Layer 6 of a small transformer language model trained on English Wikipedia (10 layers, counted from 0, width 64).
A neuron's activation on a vector x is GELU(gate . x + bias) times (in . x + bias), where the dot is the dot product.

Input weights of the MLP neurons that the questions are about. A number n stands for n times 0.0052.
n5 gate (bias -0.192): -29 90 -9 28 -7 -47 -45 -6 35 -7 16 -28 7 5 5 9 38 -32 43 41 50 -1 2 -18 26 -5 5 27 -9 -7 11 7 -34 30 0 19 -77 55 1 12 -37 60 3 -15 29 38 11 -17 8 4 22 -35 -3 7 8 -26 -30 -2 -18 -12 52 -14 -54 -13
n31 gate (bias -0.201): -9 17 -14 16 20 10 -6 -20 15 -47 0 25 -22 19 -17 -12 -33 -80 14 -43 16 19 -34 -4 54 -27 33 -8 -21 35 7 10 28 -46 64 -7 -4 19 -9 -18 -3 -60 17 4 -2 -1 -2 38 -25 -3 26 5 9 9 7 -17 -6 3 40 -62 -45 -23 -28 32
n37 gate (bias -0.253): 30 -38 10 28 22 21 -21 -15 -19 2 -39 -35 -2 31 51 2 -51 -14 -5 8 16 31 0 13 5 -7 56 -12 11 46 -12 -31 0 -24 -10 -16 16 -2 5 4 -10 -17 9 52 1 9 19 6 2 -31 -9 -27 0 1 27 -21 -12 -9 -7 19 8 39 26 -6
n46 gate (bias -0.236): -21 -21 12 11 32 -6 6 -35 3 24 -6 -24 -21 -43 1 -12 -15 4 24 -3 -17 -20 2 -52 -6 -42 24 23 -42 -60 -28 36 7 0 -4 11 -40 -15 -12 8 28 34 55 -1 -4 44 -12 -12 58 -3 27 10 -47 2 19 8 -31 2 -12 23 -9 -19 20 -4
n59 gate (bias -0.260): 11 -17 1 13 -17 11 17 21 -5 18 50 64 -11 -10 17 23 -18 -3 29 -46 -18 -13 -11 -6 -3 -23 24 -33 7 -40 30 -29 35 8 60 -32 -21 4 39 -35 -70 -18 59 10 -17 20 17 -25 -18 -10 -38 13 9 -10 -20 -21 1 6 -1 -47 -26 -17 -5 66
n62 gate (bias -0.151): -11 -17 -8 28 -9 13 -16 -12 40 -37 -26 -6 -13 13 14 -36 18 -20 -1 15 42 -6 -13 -22 -33 -41 -14 -27 36 34 -11 41 -21 49 37 -1 -24 28 -29 -75 21 8 -20 -17 8 -24 30 2 -17 -11 27 -36 -1 -6 12 2 -14 -19 -22 12 49 -27 -7 9
n71 gate (bias -0.437): 24 -36 28 16 12 -5 2 -8 26 -11 -22 -1 -27 -28 11 -32 -2 -18 15 0 -45 48 -9 -15 -24 -90 9 -61 21 -11 39 -80 2 -27 8 -31 -24 -19 -2 1 -13 19 -18 -27 -15 29 41 -61 -69 -51 19 -34 -17 15 -13 -2 -80 -56 -14 3 -49 -6 0 -19
n75 gate (bias -0.236): -11 16 25 -21 11 -7 -9 -53 -31 -27 -11 3 -11 -24 18 -35 -31 11 -2 1 8 19 38 -29 -56 -16 2 -8 10 3 -24 -13 42 23 -21 -22 -51 -35 11 -11 17 46 -14 42 -5 29 -20 -9 12 45 -24 3 2 19 -5 -18 4 -18 -37 -20 -11 -30 -23 1
n76 gate (bias -0.272): 28 21 37 -72 57 -19 8 -21 -45 -14 -15 -38 -46 2 3 -29 -27 24 12 -11 11 -32 -2 -18 36 -1 15 0 26 62 -28 22 0 -10 53 -10 44 11 -12 19 33 30 12 37 2 26 -17 7 24 -19 -31 16 -11 -11 -75 40 46 -18 -30 13 58 -13 4 -9
n100 gate (bias -0.183): -38 -3 -82 6 27 1 -24 -7 30 -21 13 -38 23 -6 10 19 41 -37 32 37 -38 -43 -32 5 -16 -9 63 -29 19 -60 3 -39 -5 -6 -13 20 -20 -34 -39 3 15 -30 45 -20 -11 30 -1 -12 -1 19 -14 4 -25 -21 -42 -21 23 9 24 -14 14 3 -26 -7
n109 gate (bias -0.295): -9 -9 -23 4 21 -69 -20 41 -6 8 -39 -5 -15 -20 -29 2 26 -15 21 9 -18 -15 -17 10 -9 18 -14 4 -1 6 -46 -9 45 3 -29 -35 -66 24 8 3 -18 -11 5 15 -21 11 -16 33 28 -46 10 12 -28 -39 -17 0 47 7 12 -30 -17 10 -42 -3
n118 gate (bias -0.283): 15 -13 27 -16 -18 -40 -6 -14 65 -54 -24 0 77 25 -28 -5 -4 -48 18 21 34 -36 -16 28 -10 -30 -13 -15 -5 23 -45 -11 26 -3 -25 34 -12 -16 21 38 -11 3 26 -31 25 20 26 31 24 47 12 -31 -9 12 -3 11 1 -18 -14 -34 39 -56 53 -9
n150 gate (bias -0.211): -35 16 -42 32 -1 -17 -28 30 -7 -38 1 -20 33 -18 -27 18 -15 -15 2 20 -21 1 -27 -7 -72 -10 -6 21 21 35 -9 10 41 37 -23 -8 1 -25 -66 5 60 33 -37 9 44 -6 3 -24 -50 7 -4 28 -36 12 -16 -9 2 16 -59 -3 26 -41 16 4
n151 gate (bias -0.478): -21 -21 -29 -44 62 -5 12 37 15 -12 0 2 -7 1 -34 -63 83 -5 -39 21 59 -22 -39 -7 -34 -1 -41 -5 -4 3 -17 57 15 -10 -14 -39 -43 50 10 -38 -54 -16 14 -18 14 1 28 -48 -55 -6 52 -19 -3 -11 -64 -49 -78 -21 -23 21 -22 2 -7 39
n155 gate (bias -0.259): 1 47 18 3 40 10 21 -2 -11 -54 13 15 -7 -21 29 -20 -40 6 31 50 -35 32 31 -10 -23 -19 -10 21 7 -17 -37 -7 13 37 0 -39 -10 -20 -25 -21 -20 15 -3 5 26 -2 -19 1 22 -6 -11 3 -22 22 2 1 17 -39 -61 0 -14 -26 11 -66
n163 gate (bias -0.211): -32 69 -32 8 -11 11 -11 7 26 -13 7 33 25 29 -49 56 40 -49 -28 38 4 -27 -25 -31 83 31 18 -29 -38 48 38 -1 -13 -17 -15 -47 38 54 -26 4 17 -26 23 22 -13 33 -47 61 -8 -14 -32 25 7 5 10 6 -33 29 -23 -20 46 -9 -4 1
n169 gate (bias -0.256): -6 74 9 -5 -8 23 31 22 10 -14 -45 -25 9 -35 -28 -4 12 35 -22 -23 -13 -19 -58 -21 12 -22 45 -6 26 -3 52 -9 -37 58 7 -40 -10 23 -19 -28 29 -12 2 4 20 16 -44 -17 17 -14 -42 -19 -37 -23 24 9 51 -24 -17 -12 28 42 -12 21
n5 in (bias 0.010): 5 15 56 -8 17 12 6 8 -1 19 12 4 38 -43 -13 -3 -23 61 -17 5 12 -12 48 16 -47 20 -4 -1 -10 -13 50 -66 54 -1 14 5 18 34 12 31 -22 11 -18 11 -31 -30 70 51 -6 -36 -19 -25 -7 19 -11 -33 36 14 -8 10 -14 12 21 7
n31 in (bias -0.005): 4 27 -4 62 13 5 -8 0 -26 32 -25 33 33 7 42 -22 19 15 13 -16 6 -31 3 -8 21 -3 45 30 38 8 -12 -19 -8 -7 -40 28 -9 54 28 -12 -55 -36 -23 14 -42 -30 15 4 9 10 5 -28 30 -3 28 14 15 -30 -20 -20 -31 16 -34 -15
n37 in (bias -0.160): -6 11 26 8 7 38 22 15 23 15 1 -18 9 25 28 11 4 31 -31 -20 -32 -21 17 -14 39 -14 2 -26 25 10 -25 8 28 39 59 0 -14 4 -14 34 -26 -47 82 -9 -34 -6 32 10 10 -10 -2 3 30 -37 34 23 -53 40 -22 -33 5 -5 34 4
n46 in (bias 0.071): -29 -36 67 -37 18 55 2 30 43 5 39 -51 11 9 -11 -4 26 11 -33 -3 -1 4 30 -73 -16 -44 3 8 -10 11 -10 -19 0 17 -12 13 0 -4 -10 19 68 0 -21 36 45 -12 7 -14 1 15 33 -14 36 25 -62 22 12 -3 22 20 -72 30 -16 29
n59 in (bias 0.081): -12 -1 0 15 14 -16 3 21 15 53 33 -10 -28 -48 34 -1 -17 5 43 -41 3 64 48 7 -28 29 -15 -10 40 -51 -18 -10 10 -21 47 -6 19 -15 37 -46 32 0 -28 2 14 44 19 17 5 -2 16 -13 34 -22 -12 22 4 -27 7 -13 -36 10 -4 -39
n62 in (bias 0.011): 8 46 10 11 -4 2 -22 29 -25 -38 10 9 13 -7 23 52 24 -2 26 -15 1 37 -16 -2 18 34 35 -15 -15 41 40 40 10 -16 -7 -68 2 30 -53 -4 25 -29 41 21 0 25 23 -38 -15 29 2 32 21 -28 12 -41 18 -16 18 13 89 -3 6 -3
n71 in (bias -0.177): -29 -6 17 49 1 -9 23 21 19 -14 20 -20 19 34 8 41 -47 -5 -7 8 -25 -3 26 -56 -30 11 41 11 29 -14 -16 -35 5 35 12 -22 -52 -25 52 -14 26 6 -41 43 4 -13 -9 -19 32 -54 -5 -36 -50 -2 -39 -2 -9 11 -26 8 0 15 -37 42
n75 in (bias 0.007): 5 -24 2 0 -11 -21 -11 13 -9 -65 -36 6 -37 1 29 46 -39 -6 7 36 7 57 -35 -7 -6 -5 11 -4 -1 -43 -23 -13 -4 14 -36 7 13 -55 -77 12 -5 24 10 41 47 -17 4 1 55 -26 -32 -17 -19 12 -11 30 10 25 -2 -3 47 14 41 13
n76 in (bias 0.005): 57 74 8 -1 11 -4 -11 -2 -9 1 -5 14 5 30 -73 -27 33 62 -8 -25 25 -1 -19 34 -16 -12 3 11 28 21 -29 6 8 -16 47 3 -11 36 -24 -3 25 -5 24 -20 18 -20 4 22 -6 -56 -36 -31 -8 28 -37 0 5 21 4 9 10 -19 52 24
n100 in (bias -0.117): -8 24 31 35 -4 -17 19 -12 20 0 23 -9 -58 -11 13 -51 -1 -4 15 -25 -58 6 22 -19 -24 45 36 -17 26 5 -8 -18 4 -2 34 -2 -15 -48 2 -55 39 12 -18 -3 48 -21 28 -1 50 0 -2 -4 41 -10 18 -1 16 10 -38 30 5 -45 7 -16
n109 in (bias -0.004): 61 -11 -14 20 36 -16 -20 29 55 2 43 -3 2 3 55 2 33 19 38 -24 -9 -23 14 33 31 3 9 11 -25 -5 56 -3 2 7 -29 -14 -3 -30 -12 -51 8 -21 44 20 8 1 -28 36 -9 -13 -39 53 13 2 -5 -25 23 -32 26 -34 7 14 -23 -60
n118 in (bias 0.146): 30 -31 10 -8 2 42 -9 -3 3 41 29 -38 2 29 -12 -21 -20 12 -38 -40 -36 34 -13 -12 -10 -29 -10 19 58 5 -29 43 -11 42 20 -7 9 0 50 -26 19 -1 47 -14 58 -23 -7 -3 -30 -44 12 16 -8 -23 0 35 -23 2 6 9 -48 -3 -9 25
n150 in (bias 0.046): -5 -14 -9 0 9 -9 -27 -21 -2 -20 -25 -7 11 -48 37 2 -11 37 36 -1 1 -2 33 -1 -27 -41 -21 20 3 -13 -26 -33 -3 20 45 0 -35 1 -26 -25 -1 14 -38 25 16 -17 -8 36 50 4 19 -9 -10 11 39 43 24 35 -26 17 5 13 19 -13
n151 in (bias -0.078): -10 52 31 38 94 -17 -14 31 13 18 60 52 3 49 19 -11 -22 -21 -53 -24 18 -10 -16 50 -14 52 -10 -12 -39 -4 12 31 11 8 -45 -40 -1 -28 0 -49 -30 13 -41 -6 -6 -11 18 30 43 4 -6 -19 25 6 -26 31 25 10 -46 27 -26 55 28 3
n155 in (bias -0.046): 39 23 -34 -32 8 0 -24 23 25 -13 43 -2 -4 -28 -9 19 -29 -10 19 -63 21 -9 8 6 58 -5 -10 47 26 16 -21 21 -46 0 -7 2 -28 -44 -17 17 15 29 42 19 24 -5 38 29 2 13 -2 19 7 -7 21 -15 8 -3 -34 26 -35 -7 14 -18
n163 in (bias -0.111): -8 -39 42 38 -53 9 52 17 -39 18 -8 6 -19 14 -31 14 24 60 -34 29 -4 -49 -30 2 62 -7 -5 15 -1 31 -41 -19 -24 56 24 -5 7 -26 -32 7 -76 -1 4 -3 13 -18 39 -36 28 -35 -37 6 48 -57 1 10 -18 -35 -68 20 -1 9 90 -27
n169 in (bias 0.089): 19 4 14 27 -31 -4 -33 8 40 -27 -29 37 38 -9 -5 -36 23 0 -31 -41 -17 9 -19 14 6 19 14 -5 0 -19 5 -45 -25 -15 17 7 -1 57 15 -34 6 -31 19 16 7 -18 0 -11 -26 -40 -61 -9 18 55 27 18 36 15 13 -16 -12 -3 41 -31

Each question shows a token from some text and the vector x that enters the MLP there. A number n stands for n times 0.036.

"l": -40 -25 5 -23 4 -12 -13 -3 -27 -17 -11 3 34 -11 -36 -10 6 8 20 -6 -26 5 40 -11 1 3 55 -20 -2 56 26 3 0 18 0 25 16 19 49 -35 -35 -26 -31 7 22 -15 16 -6 19 27 24 -7 16 17 -6 -15 -16 -2 35 -22 11 18 -3 -19
The two highest activations, in order: n31, n155

"ong": 34 -26 -6 -3 1 -10 -1 7 15 -4 3 22 -11 -5 -1 2 5 -2 22 -1 -8 12 25 -12 -12 11 22 6 21 -21 21 51 45 29 -3 -16 -3 22 31 -11 -43 -21 -32 -49 3 -19 11 -25 33 22 -29 -11 -15 -18 14 21 -32 -14 33 -14 34 -24 5 -24
Which three neurons fire most, strongest first? n59, n62, n46

"ath": 34 -4 -26 1 21 21 -18 -12 13 -5 31 0 -16 -21 -12 23 30 13 -6 18 -20 15 45 3 -39 -11 23 -5 14 13 47 39 15 4 -12 0 -11 -9 16 15 3 -44 -29 -10 -20 11 24 -20 1 15 -19 11 -14 -30 14 14 -60 -4 8 -19 -3 -4 15 -2
Which neuron fires most, and how strongly? n169, at about 0.18

"Best ": -3 20 -36 -29 9 -12 -22 27 1 -19 16 5 -30 -1 -37 -20 -41 -2 4 14 -16 -27 44 57 -8 39 27 10 14 -1 14 -28 25 48 -8 12 -15 7 8 2 -22 -1 -39 -19 11 15 9 -8 5 -16 -4 22 30 -16 28 -5 -1 24 10 -17 26 20 -22 -23
Which three neurons fire most, strongest first? n5, n109, n100

", ": 17 -28 -24 -5 12 26 -42 3 8 6 -4 -6 -16 -24 -22 -43 -29 -3 -18 0 -2 -5 12 44 -9 10 52 19 -1 24 -24 9 27 2 25 7 -4 12 -19 7 10 -9 -22 18 -2 29 23 -43 26 -31 -22 18 9 -24 37 11 16 18 16 -14 -16 -2 -7 9
Which neuron lights up most? n37

"az": 57 -2 -1 -9 -21 2 -11 -30 -31 5 11 20 8 6 -25 -16 -1 -12 -33 -5 16 9 22 -17 -12 13 20 -11 15 0 37 57 5 22 10 16 3 16 -6 -2 -20 -39 0 -30 20 8 14 -28 20 -23 12 21 -48 -10 37 2 -33 38 18 -18 -1 -8 32 -37
Which neuron fires most, and how strongly? n71, at about 0.24

"pl": 32 12 -13 -11 6 11 -25 22 2 0 45 -14 11 4 0 -2 -38 18 5 7 -11 12 44 -25 -3 10 53 -29 17 39 14 -31 -9 0 0 -15 -34 23 -14 13 14 9 -16 3 -9 36 -5 -24 46 2 12 1 -23 6 11 1 -16 -18 16 -9 -38 14 -25 -17
Which neuron lights up most? n71

"fl": -12 18 2 -18 22 -4 -29 1 -1 12 30 11 -17 -21 2 11 -25 37 32 -17 -7 -2 35 -5 -19 18 25 -17 20 36 24 -19 4 50 10 6 -16 34 13 17 -15 1 -30 -19 -17 39 -14 6 26 13 -4 -13 -3 32 -24 6 -21 -12 13 -1 -41 -44 -34 -17
The two highest activations, in order: n5, n59

"e": -24 -11 19 -38 -43 27 -34 -5 -3 3 27 25 -9 11 -37 7 -6 -11 0 -12 -18 24 2 9 -19 -17 32 8 16 -6 44 1 29 28 6 -3 40 18 4 -5 35 -45 -2 -15 37 14 26 -34 17 -28 -29 -22 24 -9 32 15 5 -5 24 -23 -3 -19 -6 -19
Which three neurons fire most, strongest first? n169, n59, n155

"sh": -6 -5 15 28 17 10 -32 2 -22 9 18 31 8 -16 -31 -17 8 17 24 -23 -34 -28 50 -27 -2 35 -14 -8 28 -6 38 35 6 18 25 19 5 11 22 43 -4 -20 -19 -20 -15 13 -26 14 1 -16 -6 -3 4 -22 -9 15 -50 16 13 -37 -3 -16 1 -9
Which neuron lights up most? n59

"Ab": -1 10 0 18 -8 16 -5 -22 8 -20 39 -10 18 -19 -34 -9 -21 -24 -19 -17 -3 3 25 23 -15 4 14 -5 -2 -18 10 56 7 27 -12 -9 -13 17 5 30 -15 21 -43 -13 -2 14 21 -1 74 2 9 15 -50 4 -6 -32 -24 27 18 2 -12 -11 22 -12
Which neuron lights up most? n5

"er": -12 -22 8 -10 -29 16 -35 9 -1 -5 -6 21 8 -29 -8 21 -13 -1 -19 -14 -20 35 17 8 9 -5 10 14 24 16 34 56 -4 9 2 4 -19 22 37 0 14 -49 -8 -23 -20 35 0 -41 22 -13 -4 17 -15 -39 27 -2 -17 10 48 -24 3 -4 9 -23
Which neuron lights up most? n151

"n": -23 -6 20 -20 21 -19 -15 -5 -24 -4 -5 -3 -16 29 24 -11 -45 7 -4 -28 -43 -28 37 -5 2 5 35 -12 16 -12 12 -3 50 30 -3 8 -1 22 -21 4 4 5 -45 2 14 37 25 -3 59 22 -19 24 -13 3 36 -10 -40 1 18 -8 -17 13 -1 -20
Which three neurons fire most, strongest first? n75, n37, n46

"T": -34 17 -2 -20 -5 19 -12 12 -19 0 5 29 -25 -21 -32 -5 -29 11 -19 -6 -29 -13 41 10 0 7 15 -13 4 -10 20 75 4 34 -5 3 -3 7 0 -2 -6 48 -44 -27 -14 19 17 -20 56 7 1 -2 13 -10 -11 23 -18 5 3 -1 -36 11 -4 14
Which three neurons fire most, strongest first? n46, n109, n62

"b": 11 9 10 21 -1 20 -19 16 12 -1 23 13 -4 8 -43 -1 -39 -9 -11 0 -46 -6 32 17 -23 8 60 -37 24 -21 41 -2 -18 23 -9 12 15 28 -1 12 -9 -23 12 -3 -13 31 34 1 7 -12 -13 9 -31 0 16 3 -31 -23 4 1 -20 -31 8 18
Which neuron fires most, and how strongly? n71, at about 1.2

"War": 38 18 -16 -1 24 7 -5 -12 2 -27 27 47 1 -35 -64 22 -38 -9 8 -15 -1 35 41 -1 -14 35 31 -4 -1 -1 6 22 -15 45 12 11 -49 -17 27 13 -10 -7 -34 -19 -13 19 7 -21 15 21 -28 2 -14 -16 23 20 -15 7 2 -2 -3 -13 31 -15
Which neuron fires most, and how strongly? n155, at about 1.2

"mp": 40 -55 21 -30 0 24 -24 5 14 -18 22 -11 -22 -7 -5 14 -7 -11 -7 -19 -8 -15 21 2 -1 -20 13 -5 27 16 52 11 -3 10 -38 27 -10 16 22 21 4 -35 -31 -33 -7 27 14 1 34 16 5 8 34 -8 26 -13 -41 35 0 -30 18 -12 21 -12
Which neuron lights up most? n118

"a": -14 -41 -7 -22 -41 16 -8 -10 7 -4 4 51 -1 -4 -24 -15 -11 -1 16 -4 -6 -5 10 12 -7 15 6 0 33 -9 8 69 12 38 -31 14 41 4 -15 32 16 -15 -7 6 -1 2 20 -31 21 -4 -15 -1 -21 1 31 -13 -35 7 18 -40 4 5 27 -17
Which neuron fires most, and how strongly? n151, at about 0.24

"the ": 3 -10 -41 -10 25 -3 -17 23 12 -12 11 -3 2 -31 -12 -39 1 -31 -5 6 -13 -4 13 56 -6 1 50 10 19 14 -4 -7 28 14 -13 1 -13 2 0 19 -30 4 -38 -9 -1 36 27 -2 24 -14 -24 11 21 -30 5 26 28 15 13 -26 -5 9 -14 -8
Which neuron lights up most? n109

"'": 19 -1 -44 4 24 -14 16 25 34 -11 1 15 -32 -24 24 -32 -29 6 -13 -13 -41 -4 50 3 -13 31 4 -13 -1 6 40 26 25 10 -7 9 30 -33 2 -3 -4 -16 -22 -25 -7 21 6 -13 12 -25 -28 37 -10 -14 21 -2 -8 29 10 -31 29 1 7 25
Which three neurons fire most, strongest first? n59, n46, n163

"| ": 12 4 -37 -6 -10 9 -33 11 -28 25 -10 13 2 4 20 -54 -5 -6 -11 33 -29 8 27 55 -4 13 1 22 4 -5 -10 20 13 39 -10 13 1 -13 6 35 2 10 -41 -27 -9 26 13 -1 23 -24 -45 10 -1 -11 2 -6 -8 24 16 -17 -18 2 -6 3
Which three neurons fire most, strongest first? n46, n62, n71

"fic": 33 -24 -8 -9 -34 34 -40 17 -6 -1 28 -6 4 25 -11 28 -26 -8 -12 -3 -30 12 13 -17 20 27 40 20 13 27 21 -11 4 21 -17 5 -23 26 -4 20 24 -31 6 -14 19 12 -11 -24 24 -17 -9 -19 39 -16 26 22 -44 13 28 -51 -30 12 -14 -35
The two highest activations, in order: n37, n31

"d ": -24 -12 -29 -9 -24 4 -36 20 12 4 11 22 -29 -18 -48 -19 -15 1 6 9 -24 -31 40 56 -14 -8 22 8 1 6 4 4 18 24 11 -1 -19 31 -6 0 5 -16 -33 1 27 38 12 -11 30 -18 5 -1 19 -10 53 21 -1 19 31 8 -15 -21 -32 -8
Which neuron fires most, and how strongly? n75, at about 0.16

"on": 8 -17 16 4 -37 22 6 11 8 -31 -7 -19 -57 0 14 18 -39 -35 9 24 19 7 9 2 1 1 12 -1 24 -1 45 27 32 7 21 16 0 30 3 -16 -4 -54 -52 -28 -6 24 11 -9 45 2 -22 18 7 7 27 -14 -36 -7 2 9 9 8 6 -27
The two highest activations, in order: n62, n76

"from ": 19 -23 -40 1 -6 6 -23 19 -16 4 17 5 13 -24 -1 -35 -32 -13 12 11 -12 -13 12 47 5 -7 48 4 -5 3 -40 3 27 13 23 1 -15 -2 6 22 -12 18 -34 -8 -3 27 30 -12 34 -5 -12 14 36 -33 9 6 19 23 20 -3 -11 -19 -24 -12
Which neuron lights up most? n100

"Mar": 24 -3 24 8 -1 -3 -5 -11 -8 -12 -1 26 -19 -53 -15 -3 -36 -14 -25 -2 3 8 18 37 6 21 58 -18 28 31 3 18 -21 45 -13 -13 -20 -8 11 10 -8 -4 -56 0 29 -7 18 -8 41 4 11 43 9 -20 -26 8 -25 6 16 -22 -24 -8 20 -19
The two highest activations, in order: n75, n155

"3": 8 -5 -8 -2 -9 14 -20 -10 12 15 1 23 -34 -24 -57 -14 9 -9 16 -13 -14 -13 -5 -1 7 33 4 21 0 16 57 35 -5 51 -8 23 21 24 19 22 20 -41 -20 7 -4 25 7 -44 29 6 -21 3 18 -33 -28 13 -27 -27 3 3 -20 1 11 -16
Which three neurons fire most, strongest first? n163, n150, n75

"t": -46 -8 -4 0 21 37 -53 -15 -50 -16 -4 -16 4 -2 -14 -25 -23 12 46 -23 -30 -15 14 -20 11 15 38 1 12 -14 26 26 14 1 9 12 -13 15 11 5 12 45 -32 -6 7 33 5 -1 48 12 -7 21 -17 -12 35 33 -13 -5 4 8 -39 10 -5 -16
Which neuron lights up most? n46

"thr": -11 -16 21 -7 35 16 -28 10 6 -6 44 54 -7 -27 24 20 -44 17 48 4 -26 -12 30 33 -14 1 22 3 -5 35 0 -7 -22 57 12 9 -23 26 -8 7 20 -17 -40 12 -15 34 -4 -16 12 -10 -26 4 -28 -16 11 -4 -36 10 7 -5 5 -49 -2 -16
Which three neurons fire most, strongest first? n150, n59, n155

"ated ": 1 -18 -44 6 -22 -15 -29 33 -13 -11 20 3 5 11 -44 -1 -19 -25 -15 -2 -23 -28 32 72 7 7 28 19 -2 8 1 19 25 13 6 -8 -10 2 10 17 -6 12 -18 18 -20 32 25 -20 15 -9 15 2 7 -23 46 7 -32 2 28 -14 -2 -7 -22 -15
Which neuron lights up most? n46

"\n": 14 -36 -59 3 -3 28 7 10 28 -6 -8 24 -32 -12 -46 -20 -30 18 -26 -8 -9 2 -5 33 0 -14 64 17 -10 38 -5 -19 18 4 34 19 4 -1 5 12 12 -7 -19 3 1 34 22 12 26 5 -6 -24 20 -17 4 0 -14 -11 10 -33 1 28 -9 -8
Which three neurons fire most, strongest first? n31, n37, n151

"unn": -2 7 -6 3 29 16 -5 -36 -25 -6 19 38 -10 -9 -8 29 -9 -1 11 15 -9 -19 38 15 -19 2 8 5 5 14 35 45 22 47 17 26 -27 32 36 -11 -47 -16 -3 -60 -21 10 -2 -15 31 18 11 -19 -19 -9 -21 -9 -44 2 13 -17 -2 -23 -10 -7
The two highest activations, in order: n5, n151

"c": 16 -10 8 -10 -32 -3 -30 6 -4 -11 10 11 -13 -5 -27 -25 17 15 -2 -13 -18 -5 7 6 -11 -1 9 -21 36 20 50 47 -28 29 -23 34 -3 32 24 34 38 -15 -18 -17 -10 17 18 11 18 -18 25 4 1 -15 8 17 -52 -9 6 -19 -31 -2 -3 16
Which three neurons fire most, strongest first? n75, n150, n109

"2": -2 -22 3 -8 -26 15 -32 -9 -1 10 0 22 -2 -20 -17 -22 -18 -30 29 -28 0 10 19 37 10 30 28 31 -12 17 43 14 8 31 2 12 -7 -2 6 44 4 0 -32 5 25 29 -7 -33 27 14 -34 -14 15 -39 2 20 -32 -34 17 9 -24 -7 -5 -10
Which neuron lights up most? n76

"í": 25 -19 4 12 -9 -11 -13 -31 -6 -3 -29 20 -1 -42 7 -4 -16 -6 -58 -2 31 -11 48 4 -5 11 39 -15 19 8 16 27 -5 18 0 17 3 36 42 20 8 -38 -13 5 55 -9 -10 -39 36 0 27 5 18 -19 -17 -9 -41 23 21 -18 -4 1 0 -17
Which neuron lights up most? n109

"A": 26 -17 -32 -16 -5 -22 2 10 14 -10 14 24 2 -9 7 -2 -7 -29 -15 -7 -10 -14 24 15 10 27 -15 -9 23 17 34 64 12 28 -21 -3 -9 -8 9 2 -7 -30 -43 -6 -23 7 27 -10 64 -18 -13 13 -16 -12 -19 16 -6 -8 8 -25 -18 9 38 8
Which neuron lights up most? n109

"pos": -1 -5 20 -13 -37 3 7 22 -23 -21 35 -24 -8 1 -14 4 -45 -5 7 31 14 -10 44 15 5 19 48 2 8 5 24 -5 42 3 23 -16 19 37 17 -7 -16 -45 3 6 17 -15 8 -24 13 -13 -5 -26 35 -15 -18 -1 -27 10 25 -42 -22 -26 22 -23
Which neuron lights up most? n59

"N": -8 -6 -8 -12 24 -4 -1 -31 -11 19 1 43 6 11 1 -28 -21 -25 9 -27 -7 -3 47 10 15 14 18 -24 -7 -30 22 8 -4 41 5 3 -16 -13 0 -12 -25 17 -57 -43 12 18 27 -9 64 5 -1 23 11 5 -10 8 -8 3 14 -3 -30 35 -1 -14
Which three neurons fire most, strongest first? n59, n62, n76

"resul": 2 2 4 -10 14 35 -39 2 -55 -10 6 -26 -33 9 14 9 -60 -7 12 -6 -17 5 13 12 -1 38 55 29 -19 15 25 -33 9 21 -9 41 -28 -11 26 21 -21 -35 9 30 30 19 5 -38 -2 11 -19 15 9 -1 29 12 -34 13 7 -16 -3 -24 26 -20
Which neuron lights up most? n37

"in ": 13 -9 -39 28 -3 7 -8 15 -3 -12 33 1 2 -30 -12 -45 -39 -3 -3 21 -20 -12 14 42 0 2 45 1 7 8 -32 -6 27 3 25 10 -12 -2 -2 32 -15 1 -20 -3 0 26 26 -2 42 12 -12 7 24 -36 14 8 20 1 22 1 -16 -30 -26 -32
Which three neurons fire most, strongest first? n100, n155, n31